Layer 8 of a small transformer language model trained on English Wikipedia (12 layers, counted from 0, width 96).
A neuron's activation on a vector x is GELU(weights . x + bias), where the dot is the dot product.
The model reads these tokens: "ery" " was" " born" " and" " ra" "ised" " in" " V" "id" "al" "ia" "," " Georgia" "," " in" " To" "omb" "s" " County" "." " His" " father"

The vector x that enters this layer's MLP at each token. A number n stands for n times 0.049.
0 "ery": 7 -10 7 18 26 4 58 4 9 1 -30 5 -8 3 26 -5 8 16 -13 -1 3 0 12 -14 -3 5 31 -15 28 -14 -24 31 -14 6 23 -7 -4 12 15 -2 24 -7 2 -6 -22 -16 -1 18 -1 -10 -7 15 -1 -11 19 12 20 -12 12 -8 -13 22 -28 11 0 -16 5 6 -23 -4 19 2 -1 0 16 -9 -18 -15 16 -91 -1 -8 1 -10 -1 2 -21 -25 14 -18 15 -6 5 -22 -10 2
1 " was": 14 -20 13 16 26 -8 60 10 13 3 -41 1 -2 -2 20 -3 15 16 -8 -6 -7 -3 10 -12 0 6 35 -13 34 -12 -27 26 -12 0 21 -14 1 8 5 -1 23 -5 4 -2 -23 -12 -3 23 -13 -17 1 24 1 -10 15 9 20 -7 15 -8 -18 9 -28 -3 3 -19 10 7 -25 0 17 -2 -9 3 10 8 -13 -14 15 -76 1 -6 7 -12 3 -1 -17 -22 17 -19 14 -3 0 -18 -12 5
2 " born": 9 -14 21 20 26 3 55 19 11 8 -30 6 -10 2 20 0 13 14 -12 -10 7 3 6 -19 -6 0 38 -11 37 -17 -34 32 -8 4 24 -4 -7 11 13 -3 22 -5 4 -4 -28 -11 -2 24 -7 -17 -3 18 5 -10 23 7 15 -14 6 -15 -14 21 -30 -3 0 -18 11 5 -10 3 11 2 2 -1 9 -8 -10 -17 23 -77 -3 -12 3 -15 -4 -1 -20 -26 15 -13 13 -19 3 -22 -9 -7
3 " and": 28 -10 -2 -7 33 -13 61 -5 10 0 -26 -1 -4 -5 8 5 28 -1 -13 -14 -12 -9 16 -9 -19 10 54 11 24 -17 -31 0 -4 11 13 -12 0 30 5 18 15 3 8 -14 -23 -14 12 14 -11 -7 0 14 -5 1 12 11 11 -2 14 -13 -12 5 -23 -2 -3 -19 1 7 -26 22 9 -8 -15 40 10 7 -8 -1 21 -59 -17 -7 1 -23 -3 0 -17 -32 3 -4 7 -5 9 -18 1 -2
4 " ra": 40 -25 9 17 -4 -21 32 12 27 21 6 3 -6 8 12 -8 43 1 -9 11 -16 3 16 -7 -19 -32 51 10 34 -21 -25 -3 -24 -4 -17 -6 -6 -16 -7 -3 26 -10 0 -5 -15 -17 -7 26 -7 -21 3 15 17 -9 22 10 25 -16 -19 16 -10 -8 -36 15 6 -18 11 -4 22 37 -26 3 -6 25 -1 9 -7 3 16 -68 -2 -17 -14 -8 -4 -31 -6 -21 7 10 20 -11 7 -11 4 18
5 "ised": 11 -15 46 -1 19 -3 39 13 20 17 -12 -1 -29 15 31 5 3 -6 -33 -2 -7 31 3 -7 -10 7 37 8 40 -31 -31 3 -3 -5 5 -17 -14 16 -2 -9 27 2 -13 11 -50 -16 4 13 -14 -10 1 18 25 -17 35 26 3 -5 22 -13 -12 31 -24 7 3 -11 6 -1 2 6 -3 -13 2 20 -7 -25 -12 3 14 -61 6 -12 7 -38 -10 -7 -19 -20 -14 16 18 -4 10 -18 -10 10
6 " in": 6 -18 4 13 21 -6 61 7 6 5 -31 14 -17 7 38 -12 0 8 11 -15 -8 7 8 0 -12 -10 52 8 28 -20 -46 16 -5 9 16 -4 9 12 4 15 23 -9 0 8 -13 -23 8 2 -15 -14 -5 19 0 -4 16 -3 17 -12 26 -7 6 19 -25 -7 0 -14 -6 8 -27 10 5 -5 -13 8 -4 -6 -8 -13 22 -63 12 -4 4 -26 -5 3 -10 -27 9 1 21 -17 -8 -14 -17 2
7 " V": 9 -25 9 23 29 13 31 7 24 8 -14 26 -11 27 -2 -42 23 3 -28 1 6 -16 10 -12 -15 10 21 2 24 -10 -33 0 8 7 -8 -30 30 16 -12 19 17 10 -15 -10 35 13 29 11 -14 -8 -21 -9 -2 -19 20 -16 6 -9 -13 7 1 18 -36 -4 -9 -29 -10 20 -3 7 -13 0 1 25 -6 -17 7 -18 15 -93 4 -15 17 -6 10 6 -7 -31 19 1 21 1 3 -5 -11 9
8 "id": -25 1 26 25 0 3 10 11 -16 29 5 5 14 24 -12 22 10 11 4 -3 -5 -9 14 17 -13 -7 7 8 18 20 -39 -34 3 24 11 -15 -1 32 6 -10 15 -5 5 -2 12 -40 27 -1 -33 -8 3 18 23 -28 -3 -24 8 -6 -1 -23 -45 -14 -24 -11 13 -30 8 34 25 12 8 -12 -22 19 -3 -15 -14 -41 -14 -56 -4 -8 5 -33 -14 3 -20 3 45 20 22 31 30 9 22 3
9 "al": -1 18 27 57 15 8 16 -27 -8 29 -4 15 -2 2 40 39 6 0 -11 -5 -17 3 17 20 19 -16 23 2 12 -19 -9 -18 0 7 3 -9 -1 17 -9 -13 10 2 2 -18 -7 -1 -3 -11 6 3 -34 2 2 -14 39 8 11 -3 19 -2 -27 5 -23 -21 -3 -6 -8 24 13 24 5 3 -1 17 4 -34 -27 -13 10 -64 -9 -13 -9 -57 -8 -32 -33 -21 29 27 11 -7 -17 7 37 8
10 "ia": -6 -11 9 25 24 11 47 -12 13 21 4 13 6 -7 24 18 8 12 -2 3 11 11 27 11 -4 -32 24 -2 7 -29 -13 -1 0 0 3 -1 -18 0 -19 17 25 -6 -8 -3 -11 11 12 14 10 -13 -26 0 2 -14 23 15 33 -13 10 7 -29 46 -7 1 20 1 -22 -14 -12 17 1 -11 19 32 -3 -40 -32 -14 21 -60 -3 -22 -30 -37 -27 3 -20 -14 21 1 19 -15 -14 12 -12 -10
11 ",": 8 -14 13 16 29 -12 73 -2 9 3 -26 12 -6 9 17 -7 2 15 -2 -4 0 5 21 -3 -7 -10 39 6 31 -11 -29 -4 -3 -2 16 -16 2 3 -5 2 27 -3 2 1 -21 -12 15 17 -24 -8 -11 25 8 -21 28 19 7 -11 9 -13 -8 24 -25 3 3 -13 -13 7 -20 4 3 -13 -3 7 -4 -7 -13 -7 17 -51 -19 -10 -7 -15 -16 13 -2 -39 16 -7 2 3 4 -10 -7 14
12 " Georgia": 17 -31 15 28 40 33 45 24 9 15 -2 26 -10 -2 29 -14 -10 33 -13 4 15 13 32 -7 -19 -2 22 -2 28 -12 -15 1 -2 -4 6 -11 1 7 -15 0 6 -5 -20 -26 -6 -13 15 28 -12 -15 -9 -10 -1 -25 16 19 0 -21 -13 0 -4 34 -24 -7 4 -24 -14 16 -9 17 -8 5 -3 15 -2 -3 -36 -8 9 -63 14 -24 -4 -30 14 0 -30 -37 14 3 16 4 -2 13 1 -15
13 ",": 6 -3 15 21 34 -10 57 -7 12 6 -20 19 7 -8 6 -3 -15 15 2 1 11 11 29 -1 -21 -16 34 14 41 -18 -17 -17 10 -7 11 -13 -1 9 2 14 26 2 -1 -10 -23 -7 18 17 -30 -13 -10 11 13 -43 36 27 1 -17 17 -16 -3 19 -14 17 12 -27 -20 9 -15 9 -5 -16 -9 12 -12 -10 -24 -2 5 -20 -6 -4 -21 -30 -19 6 -2 -44 17 -4 -4 15 1 -3 4 9
14 " in": 1 -20 10 41 32 -6 45 15 12 0 -24 17 -4 -7 36 7 7 4 1 -21 -1 4 3 -2 -26 -14 53 23 27 -16 -49 -7 8 1 7 -4 8 13 11 27 26 -14 14 -6 -18 -21 13 7 -15 -20 1 8 0 -19 23 5 12 -9 25 -10 11 16 -22 -5 1 -19 -28 13 -31 23 -1 -9 -24 14 -12 -15 -6 -5 14 -25 16 -3 1 -32 -12 0 -17 -32 13 6 13 -21 -8 1 -15 2
15 " To": 4 -24 20 25 12 3 34 -16 7 20 -22 23 -2 0 5 -23 -14 1 3 3 0 8 8 1 -7 9 27 2 12 0 -79 -24 -4 3 -14 10 9 8 -1 28 37 8 -18 -14 23 -15 8 30 -14 -10 20 -9 -8 -6 3 6 -3 -18 5 6 -13 14 -14 9 6 -20 -37 2 -13 27 23 2 -19 7 8 -17 2 -6 37 -68 8 4 5 -16 2 5 -16 -46 17 17 30 -1 -11 15 -24 0
16 "omb": 19 9 27 41 2 2 7 -16 23 7 -24 13 -5 9 47 -18 -12 8 4 -14 16 6 14 4 -10 15 30 -4 20 -11 -18 -51 -45 -1 23 0 -3 9 -29 12 11 10 1 -13 28 1 5 4 -28 3 -21 10 1 6 18 8 -21 -22 -55 25 -18 23 -21 3 -33 -3 -8 17 6 -9 6 10 -7 26 -1 -36 5 -7 20 -56 4 -19 -13 -22 11 -19 1 -13 20 25 2 1 20 39 -8 1
17 "s": -3 -6 4 34 22 -1 56 -37 16 19 -14 18 -7 1 19 15 -16 19 -5 -28 1 0 24 6 -7 -16 22 -2 -7 -16 -9 -28 10 4 8 -5 -28 8 -14 25 14 12 -11 7 -16 0 -3 11 -3 3 -7 -3 4 -9 39 19 8 -22 0 -5 -33 16 13 0 -6 -6 -38 19 -13 26 12 -8 12 18 14 -20 -15 -10 30 -52 -14 5 -4 -46 -10 -29 -35 -17 13 11 12 0 11 17 0 9
18 " County": 17 6 16 23 25 -2 49 2 26 13 1 8 -11 -33 36 -12 -12 22 -19 -15 14 -3 40 -21 -23 -5 24 -23 16 -28 -22 -7 16 -19 15 2 -1 11 -22 15 15 -8 -10 -21 -11 2 -1 3 19 -17 2 -2 0 -18 11 38 5 -12 -11 11 9 58 -20 2 -22 -16 -3 9 -23 15 -6 2 -4 22 -8 -18 -1 -2 9 -63 17 -12 -3 -25 -14 -11 -30 -15 11 5 10 1 11 1 12 6
19 ".": 11 -18 9 17 23 2 59 -1 13 6 -42 1 0 1 14 -7 11 17 -10 -4 -17 9 17 -10 -6 0 39 -19 33 -15 -35 33 -12 -3 14 -9 1 7 10 -2 18 -3 0 -13 -16 -14 0 18 -11 -10 -8 33 14 -12 20 5 27 -7 9 -14 -14 23 -34 -13 -2 -17 7 8 -15 9 10 -3 -8 12 15 2 -19 -20 10 -60 -5 -6 14 -5 -1 8 -12 -21 23 -22 -2 0 -4 -18 -14 16
20 " His": 17 -26 6 7 9 4 47 17 13 -6 -19 -9 9 4 33 -1 36 10 -16 6 -11 -3 -2 -2 -8 23 52 9 45 -16 -33 -4 -14 8 -19 -8 9 30 5 0 11 2 -12 -5 -24 -37 -27 18 -7 -34 -11 13 3 6 21 -8 17 2 7 0 5 9 -33 -5 10 -19 -28 -2 4 17 12 14 -11 -2 -5 2 -26 -4 12 -48 2 -15 -16 -12 -3 12 -20 -22 -7 14 24 5 27 -18 -16 10
21 " father": 23 -17 5 -19 -6 -2 28 24 1 6 3 -14 -1 18 41 17 -5 15 0 -11 15 11 15 -28 -29 3 47 4 34 -40 -1 11 -10 11 9 -9 -22 14 9 -1 19 5 -15 2 0 -42 11 -15 -11 5 -8 6 9 -3 32 5 25 -20 -19 5 -10 14 -29 -18 -12 -5 23 7 -21 44 29 18 -15 18 16 -3 -7 6 22 -61 12 -25 -34 -13 -22 -5 -17 -33 -14 3 20 16 0 13 -22 -1

Each question shows the input weights of one neuron of the MLP. A number n stands for n times 0.01.

n238 (bias -0.268): -11 50 -10 18 -26 -26 -42 21 -18 -1 -26 6 15 2 0 28 7 -1 18 -10 10 -10 36 -35 -29 26 -1 -9 11 14 22 7 -41 20 -11 6 13 -15 -20 12 11 5 30 14 -1 35 -20 3 -29 -14 37 -1 -23 22 19 -12 -14 -13 25 14 16 13 36 -10 -12 -32 -8 -12 -6 26 19 10 -11 21 -28 17 -10 -38 22 -12 29 -6 -9 -10 6 -4 -19 33 0 -4 1 -3 5 19 19 -1
On which token does it fire most, and how strongly? 16 "omb", at about 1.6

n369 (bias -0.136): -18 5 6 25 -19 2 -36 -25 -26 -14 -5 -8 -11 3 51 -9 0 -18 3 -26 -10 4 5 6 -43 -20 -6 -43 9 -14 -35 33 -17 20 28 34 29 -24 6 21 -46 -17 19 -1 -25 -55 -5 34 19 14 18 -12 -31 4 34 0 -33 0 -4 -28 9 0 3 -7 12 37 -34 1 -8 -25 -21 -21 -14 -18 -9 -12 -3 13 39 20 15 26 1 39 -20 2 -2 8 0 18 -7 -8 -13 -12 8 32
On which token does it fire most, and how strongly? 14 " in", at about 1.5

n66 (bias -0.230): -10 0 23 -24 17 -37 -12 -32 36 16 -5 27 2 -37 -26 8 -37 -2 4 1 -20 -21 3 7 -3 -1 -46 -10 -9 6 3 18 11 -25 16 7 -7 16 9 -4 -7 16 11 32 -16 19 -26 -15 14 -31 25 -31 29 -7 -5 12 9 7 -8 -1 15 14 9 -9 24 -5 2 12 1 10 -7 15 27 -4 3 36 -37 2 30 3 -30 42 -21 1 22 24 -21 -36 -26 -17 -9 4 28 -14 -33 1
On which token does it fire most, and how strongly? 17 "s", at about 0.65

n328 (bias -0.142): 22 25 -26 8 0 -37 -33 -21 -24 -36 -30 -19 -13 -29 23 -9 -6 -12 4 -13 30 -8 15 -35 3 12 -15 32 4 -4 23 5 -14 10 1 33 28 -3 -15 -20 23 -12 13 11 -32 24 -8 -6 -15 13 -44 3 5 -31 28 9 -8 21 1 -25 -20 15 13 1 7 39 3 6 -21 -18 4 24 -20 -8 34 6 -41 26 18 -1 -3 22 -23 26 -12 5 10 9 7 -5 -24 8 29 -14 -12 3
On which two tokens does it fire most, strongest first? 13 ",", 0 "ery"

n294 (bias -0.123): 2 -6 -2 5 -26 22 6 -16 -51 2 -17 10 -17 -37 -28 12 10 -3 -2 10 -2 -9 -27 -31 -19 13 -49 -1 1 21 10 25 15 38 -6 -7 2 1 12 -18 2 17 -15 -22 -26 11 12 -22 -13 17 8 33 -4 -37 18 14 8 20 15 3 -6 -7 2 -17 15 5 21 -18 -25 -3 -3 16 1 12 11 -17 2 12 -7 -18 -46 -13 6 4 -10 14 11 -27 -34 -22 19 -14 58 -13 -19 -23
On which token does it fire most, and how strongly? 0 "ery", at about 1.3

n50 (bias -0.147): -13 -8 31 5 -31 -11 -5 -2 6 3 -16 17 -42 -10 -24 1 -32 0 -8 -9 -9 2 -2 14 6 7 -28 10 45 4 7 7 13 -20 -7 -19 4 2 13 13 -2 11 -9 3 9 -3 -17 -27 -39 9 4 -15 -27 8 4 0 -35 1 4 -29 14 47 34 -19 16 3 20 20 -14 -25 -8 11 25 -34 15 15 -24 -15 13 -24 -32 15 -5 5 -1 -20 -17 28 -50 -3 5 3 5 -6 -3 6
It fires most on token 5 "ised"

n213 (bias -0.034): 1 2 -53 -15 -17 9 -28 -9 14 6 -21 -7 -6 -5 5 -9 4 -8 4 16 -36 10 -23 3 4 -19 1 -15 2 -22 12 -1 -6 5 -32 17 10 -8 20 17 26 -4 37 -10 4 25 29 -35 7 -16 14 54 4 -10 4 9 13 -6 25 -6 4 -2 12 -12 9 -21 2 10 -7 -19 3 -5 33 7 6 23 -17 -16 10 -3 -1 28 -7 -9 28 10 14 -28 -23 14 -12 -39 -10 -4 12 -12
It fires most on token 6 " in"

n91 (bias -0.220): -12 0 -2 -36 1 -15 23 -15 -25 12 15 6 -15 3 19 -30 7 -9 -13 55 4 -14 -27 -13 -39 -5 2 18 -9 0 6 -15 -6 17 -1 -14 -2 14 -3 30 -7 -26 3 -23 -19 11 -8 14 -7 -14 25 -1 -22 -30 4 5 -26 -27 -8 12 -15 -38 -10 12 9 -9 -25 18 22 -10 -29 -39 4 1 1 -3 15 28 8 27 -17 15 16 -7 23 13 -23 6 -9 19 -22 21 8 -1 -24 -21
On which token does it fire most, and how strongly? 13 ",", at about 0.67

n191 (bias -0.214): 36 9 -5 -5 -42 16 -33 2 -6 18 -24 -14 2 0 -13 2 -2 -13 36 26 -10 18 -5 5 16 -13 -17 10 -14 0 -30 -31 -5 4 -16 -11 12 -5 12 10 -6 -7 28 -20 8 -8 10 5 49 -28 -1 -6 -47 -9 22 8 14 -36 15 -22 31 -24 30 -9 -15 -21 -41 4 -9 -32 16 31 -15 -1 -50 29 14 2 12 8 -33 -26 19 -8 7 15 -10 -36 -3 30 -13 35 -3 -25 7 5
On which token does it fire most, and how strongly? 15 " To", at about 1.2

n323 (bias -0.143): 14 16 4 26 -30 2 0 49 20 -1 -23 7 -25 -21 4 -22 1 -26 11 6 6 -8 -20 -24 -16 31 -22 34 -16 -22 -26 19 19 -7 -12 -39 -2 -1 7 16 -26 8 -10 11 -1 -3 20 34 -11 -25 6 -12 -14 19 29 -45 11 42 35 -8 -11 -20 -14 -10 -25 -5 4 -27 22 -2 -2 -1 23 -17 -1 -6 30 6 20 14 -36 20 27 -35 -3 -42 17 21 -20 -11 -18 -16 4 2 27 25
On which token does it fire most, and how strongly? 7 " V", at about 0.56

n107 (bias -0.167): 8 2 -11 -3 43 -34 -36 -4 -25 -5 17 5 -12 -12 4 -42 25 22 0 -16 20 -4 14 -11 4 19 43 -12 -16 -1 18 29 -12 -5 21 1 35 6 32 -40 -47 10 40 8 -24 6 46 -6 12 -34 3 -19 6 15 -6 5 17 0 18 -19 -11 0 8 24 -19 -10 24 -11 -6 10 15 47 6 5 33 -22 -17 49 -35 11 15 -10 13 -10 7 -2 7 -17 6 6 -3 -19 -22 -6 19 -20
On which three tokens does it fire most, strongest first? 3 " and", 0 "ery", 2 " born"

n372 (bias -0.165): 10 -28 -10 -31 -6 -9 -5 26 -2 11 -23 -14 -12 5 6 -9 -15 -23 11 -2 -7 -4 -30 21 0 12 -13 -5 -28 -19 -10 -4 12 -17 -5 -10 -4 8 -25 24 -3 4 15 13 -13 -28 -14 -2 2 -24 -44 6 -9 -26 0 15 -14 -25 14 5 -1 -2 -13 6 -13 16 -7 -19 -18 2 14 17 36 -6 2 39 14 24 -12 15 4 -8 -20 20 6 -10 -10 26 -27 -7 4 1 12 13 -24 -3
On which two tokens does it fire most, strongest first? 21 " father", 20 " His"

n118 (bias -0.241): 10 -2 0 -21 -14 -15 -25 18 -3 -3 -9 -30 24 -8 3 11 8 4 1 2 -37 -25 -23 1 -1 -52 11 -15 45 31 -23 -22 6 16 2 10 -17 -4 1 14 -23 18 -1 4 -12 -1 23 6 -38 28 -8 31 -46 10 -11 34 33 24 -26 -1 7 -11 39 -21 23 13 -6 35 -4 2 -22 17 0 7 9 -10 9 7 11 17 4 -57 1 -25 -31 -11 -14 16 -25 10 -13 -33 -32 1 33 -40
It fires most on token 9 "al"

n143 (bias -0.234): -27 18 -1 22 -26 14 -16 -25 15 -25 -9 11 1 8 52 -29 13 22 16 33 2 13 -24 -27 1 -26 -44 -12 2 -28 15 -14 3 15 22 -6 2 9 -10 -13 -20 -5 26 -48 10 -2 -3 -10 1 8 34 -6 -22 -9 27 -16 -10 -8 -2 -46 -7 -14 5 -5 9 12 3 26 36 -20 -35 2 20 -12 18 -1 1 22 20 -21 -24 41 -2 12 -8 -33 8 8 19 -36 18 -41 -20 -20 -6 -4
On which two tokens does it fire most, strongest first? 9 "al", 16 "omb"

n170 (bias -0.204): 5 2 -4 -21 -28 -16 -14 0 9 -21 41 -25 23 -34 16 3 -12 -7 9 -1 9 -10 21 -20 44 -24 -1 24 5 -15 19 1 -20 11 -46 50 12 -8 13 -8 19 21 -2 -7 -20 13 7 -5 -17 -21 -6 -4 -3 -8 4 27 -7 -39 22 -22 3 22 9 -20 -17 -4 3 13 -11 -5 -11 -11 20 -10 -1 -29 -33 -4 -18 6 -26 28 -2 7 1 -25 -7 15 -3 13 4 14 -7 -8 8 -39
On which two tokens does it fire most, strongest first? 10 "ia", 9 "al"

n24 (bias -0.134): -1 -3 -9 0 0 14 1 17 -6 2 -21 13 0 11 -1 11 20 3 13 -13 -14 -45 -7 -3 3 11 10 17 28 -5 7 -15 25 -15 33 -29 -6 14 11 -17 -18 -7 13 -6 -13 -14 16 35 -15 6 -23 -20 7 -25 -12 15 3 -15 18 42 30 16 23 -6 -6 35 -21 3 -14 -6 -13 26 17 4 -23 -23 15 -8 -1 6 24 19 3 -30 11 24 -16 18 -35 -30 0 -3 -7 -12 16 -5
It fires most on token 14 " in"

n38 (bias -0.149): -9 -11 -11 18 -8 -4 2 13 17 19 -19 -25 19 -18 -19 -1 17 -11 -45 36 -5 -12 -12 -45 -15 14 8 -4 -18 1 24 21 12 -7 2 5 -9 -16 11 -11 -24 -26 -5 -7 -10 24 -55 37 1 5 4 4 -8 5 -2 16 -4 7 25 -38 -9 -4 6 22 -12 -4 -5 12 -6 -34 -22 15 -48 -3 13 -1 53 28 23 -15 21 8 -13 26 23 5 14 32 16 -18 30 -20 -5 36 -1 3
It fires most on token 1 " was"

n65 (bias -0.251): -1 15 -5 7 3 -25 4 -40 28 -18 -26 2 -2 -1 -53 12 14 -34 8 -8 -2 -6 -10 -23 30 23 17 17 12 -47 3 13 -26 -2 7 7 8 -11 -7 14 -39 6 37 2 2 -13 -19 15 8 -14 -6 -19 13 -6 -2 20 -31 -6 -6 -7 8 -3 -2 -3 41 -5 9 -21 -16 -15 -40 -16 22 8 3 36 0 29 7 1 8 6 43 -20 10 23 22 6 -29 -6 -25 -8 3 2 15 -19
It fires most on token 3 " and"

n187 (bias -0.230): -8 -2 18 -5 8 -26 -23 3 -16 -20 -13 -2 12 2 15 6 14 33 -5 19 -21 -14 13 7 6 -24 -19 -5 18 8 -14 -31 -15 -22 14 -40 28 17 20 5 -6 8 -10 -30 -32 -6 -13 -15 23 -2 -1 6 -3 11 -8 -17 -9 26 3 12 19 -2 28 -3 17 32 7 -29 12 4 -9 12 37 -29 -27 31 -14 -52 6 -31 10 13 -38 -11 -3 -2 33 7 -12 1 18 -13 -6 33 13 -29
On which three tokens does it fire most, strongest first? 20 " His", 9 "al", 10 "ia"

n183 (bias -0.072): 2 17 12 9 -25 15 31 19 -12 -28 5 23 -18 -17 4 -8 0 -15 5 -18 15 -28 -8 -12 13 0 12 25 4 1 4 2 -1 -21 25 0 17 -23 -15 -17 -38 13 -11 -31 -25 -18 -13 -10 -10 -12 34 6 -27 -4 5 -2 11 53 -15 26 -6 8 5 7 -18 0 -2 3 5 -2 13 18 -18 5 -6 17 13 19 12 -22 -3 26 18 11 -4 -3 20 -16 -9 -19 -13 9 -15 -32 0 -3
On which token does it fire most, and how strongly? 1 " was", at about 1.4

n59 (bias -0.167): -22 15 9 9 15 27 4 -12 9 -2 16 1 -7 4 31 36 9 30 -1 -22 -19 -30 -7 -21 10 -6 -65 -4 -26 -8 1 1 33 13 20 -27 4 -2 10 22 -8 0 -18 21 -14 -8 -5 21 -1 49 14 5 -8 -6 11 23 -6 26 8 20 0 -27 19 2 6 1 -18 12 4 19 35 15 20 -3 23 -22 -5 4 21 -3 5 -13 26 -1 -12 -11 23 16 19 -4 -8 7 16 -13 18 34
It fires most on token 17 "s"

n37 (bias -0.195): -21 -32 -9 27 -2 4 5 -43 -5 -10 -16 -11 37 7 -17 13 22 10 1 -26 -25 -17 -15 -13 3 20 22 46 -2 6 16 34 16 -32 0 22 10 -9 2 -5 26 -42 20 5 -10 36 18 0 41 -3 -2 33 -5 -25 1 19 16 13 25 24 -12 -9 16 11 -3 6 8 7 8 1 -17 -29 35 14 -1 -15 -14 10 -1 5 -15 17 38 -5 -4 -19 9 24 -9 7 -41 3 1 -13 -20 -4
It fires most on token 19 "."

n284 (bias -0.293): -5 -18 9 2 -13 -34 -17 -4 -5 -60 -21 -56 36 5 18 -15 46 7 -10 -14 -18 -2 10 -7 21 -28 -19 -34 29 15 -5 -11 -19 20 23 -24 -20 6 -37 7 -1 16 -3 -8 16 21 8 -10 -4 11 -13 -14 -15 -34 3 2 9 24 -36 6 -9 -13 -8 -1 3 -11 -25 7 15 -18 11 32 12 -28 -32 3 -16 33 -15 16 26 -5 20 10 7 5 -26 24 14 -1 19 12 2 -15 27 -9
It fires most on token 16 "omb"

n63 (bias -0.297): -3 -22 -35 -15 -38 -17 10 4 26 4 14 11 19 15 27 -12 -19 -6 8 20 6 -13 -18 -1 -7 25 -19 2 -6 30 -34 -34 0 19 -16 5 5 -22 -17 -17 6 7 -8 -3 -4 -16 -2 8 5 7 14 -30 -3 4 3 -24 7 7 20 32 2 -4 23 22 15 26 -23 14 27 -11 1 -17 5 -16 1 -39 -17 17 -3 -15 21 12 -7 -17 29 9 15 6 -11 5 -13 -9 -24 -9 18 -15
On which token does it fire most, and how strongly? 15 " To", at about 1.7

n367 (bias -0.274): 6 -10 43 2 -12 -9 -25 12 -31 14 -22 -20 -15 -6 -21 -11 -10 -2 16 -11 31 33 -2 -17 32 -2 20 -20 -12 -11 10 -8 -28 -18 6 -6 -9 2 -37 -21 -34 -40 -2 -8 1 -7 -15 -41 -20 -15 8 -10 -3 17 -21 17 -39 13 -2 -46 9 -11 8 -14 -17 -3 8 13 -2 -8 4 29 -21 -24 18 -1 -1 1 18 -1 9 11 16 18 4 34 10 5 -2 -42 -12 8 1 32 -16 5
It fires most on token 16 "omb"

n174 (bias -0.180): 25 -20 -22 -10 -8 -20 -19 18 34 -1 -6 -4 20 -22 -7 28 -4 25 -26 -5 3 -36 20 -12 15 -11 18 13 -2 10 -7 -1 -16 6 -17 34 37 -18 0 16 -14 33 22 21 -11 5 -36 15 37 6 30 22 19 12 40 -33 13 2 2 7 -18 -19 29 -40 -5 -27 -3 -17 -8 -28 29 -12 -13 -13 -10 4 10 38 8 4 -2 -15 21 43 -26 -9 -32 -29 -2 -18 -28 -4 -24 5 2 4
It fires most on token 20 " His"

n93 (bias -0.142): 9 26 -18 18 8 11 -7 29 -32 -40 3 14 -24 17 -15 17 12 12 -16 11 18 -27 -15 -8 24 15 -35 -10 -8 -21 17 22 5 40 1 25 13 41 -3 -4 -16 -6 28 1 -24 -13 15 10 -15 -30 18 21 -46 0 -16 20 -27 1 28 27 -14 -46 -7 34 20 -47 -6 -16 32 0 12 35 -30 24 -11 23 9 -12 1 -7 -19 -5 -34 14 9 -23 7 11 -10 6 6 55 -1 -27 9 -3
On which three tokens does it fire most, strongest first? 8 "id", 20 " His", 3 " and"

n215 (bias -0.142): -14 -27 24 -1 -22 -13 -12 -28 -15 -19 -24 21 14 5 -13 2 4 6 21 -11 14 -5 15 6 -10 5 18 -15 15 -28 11 -26 14 -12 14 -15 13 52 26 18 4 7 -5 29 13 31 -12 -34 -40 18 -2 -7 5 -3 -11 33 -1 7 9 -44 14 -10 9 -17 -6 -15 -9 20 -2 -4 -10 12 5 -42 -2 29 -7 1 35 -2 -3 -1 -18 23 17 10 2 4 -19 -3 -15 25 -2 -13 -31 -18
It fires most on token 13 ","

n260 (bias -0.216): -26 10 -4 12 -4 14 5 15 26 2 8 23 6 -4 12 9 -23 -54 11 1 -5 -35 25 8 19 2 -2 17 36 -7 14 6 -13 -15 -41 5 25 -4 22 59 41 -42 22 -7 1 23 6 -12 -1 11 37 -28 -20 -10 -1 -20 14 -19 -24 27 -30 -16 -18 -41 8 -9 1 -15 11 -18 -10 -2 -26 -15 -26 -18 6 14 -6 17 -4 14 18 21 7 -8 14 2 -29 11 8 -38 -29 -16 14 -9
It fires most on token 14 " in"

n94 (bias -0.134): 6 7 -1 -10 -25 2 15 -43 27 -33 -7 -17 22 24 7 -7 29 0 15 -7 -18 -10 -12 -2 11 31 -16 38 9 -1 22 13 22 -2 14 -6 40 21 -2 -21 -7 41 -33 -3 15 33 -1 -12 -5 7 -25 -47 -6 1 22 9 -40 -8 -7 9 -10 28 3 -4 -21 -36 12 10 -29 -21 -11 14 -4 -15 -8 3 -5 24 -11 11 5 -21 -3 -23 19 18 35 -4 15 -24 1 7 5 6 -14 1
On which two tokens does it fire most, strongest first? 7 " V", 16 "omb"

n53 (bias -0.204): -8 -20 42 -5 -1 20 -22 8 -1 -12 -18 -31 24 -38 26 -12 33 31 -17 11 -27 -12 10 -29 -31 -35 -15 -2 24 -9 24 -10 -20 -3 12 -23 -6 -19 5 5 26 -10 -10 18 -17 17 -1 -7 17 -5 11 -4 -2 -20 -24 2 -20 45 10 21 -6 1 8 -13 -22 -5 -33 2 -6 -5 -39 -37 22 -35 6 36 10 25 22 1 -25 22 28 -19 6 -18 16 18 24 -1 -1 8 -5 19 -3 -6
It fires most on token 18 " County"

n377 (bias -0.163): 24 -52 5 4 17 4 -40 15 16 -36 -19 -9 -28 12 -41 36 6 -1 3 1 -18 -6 56 7 -10 -20 9 2 -22 -18 -10 10 20 -9 20 -36 1 -5 16 12 -1 22 -26 2 1 5 17 -15 -6 -26 -16 14 -8 11 19 -17 -19 29 15 34 15 -32 12 22 4 -18 -17 3 15 -37 -10 -16 36 22 -26 5 5 -14 -29 5 -25 14 17 33 25 -22 -4 -9 16 14 20 21 -20 -34 23 17
On which token does it fire most, and how strongly? 7 " V", at about 1.8

n201 (bias -0.303): 17 13 0 0 7 16 19 -19 14 16 3 14 4 3 25 -4 -8 -8 5 -15 -5 17 0 -5 8 23 -5 -5 2 20 -35 23 19 -19 5 -4 -26 -22 -8 -14 8 9 -2 -9 -18 15 -8 9 -9 -9 24 24 -26 -9 -10 -24 9 -8 3 -23 -2 -31 14 9 15 17 -9 10 28 -20 -11 -11 10 -22 -33 3 -1 6 24 -35 -7 4 -15 39 6 -8 -6 12 -13 -29 -40 -38 3 -30 2 19
It fires most on token 2 " born"

n211 (bias -0.229): -14 2 26 -49 -6 -7 -43 22 -8 -4 15 -11 1 -4 10 7 3 11 4 -22 -4 -24 22 -1 7 -20 -28 17 -33 1 18 19 -31 19 1 -18 12 -4 4 -8 11 -14 -15 -7 1 0 6 11 -7 32 -21 9 43 28 -29 5 -9 -5 26 -32 5 -7 -29 20 -19 -34 -18 -3 4 -11 -37 -12 -33 -28 -10 22 31 -33 -36 -1 -15 -18 33 -4 34 4 -24 11 21 -50 -1 -30 -1 20 1 23
It fires most on token 8 "id"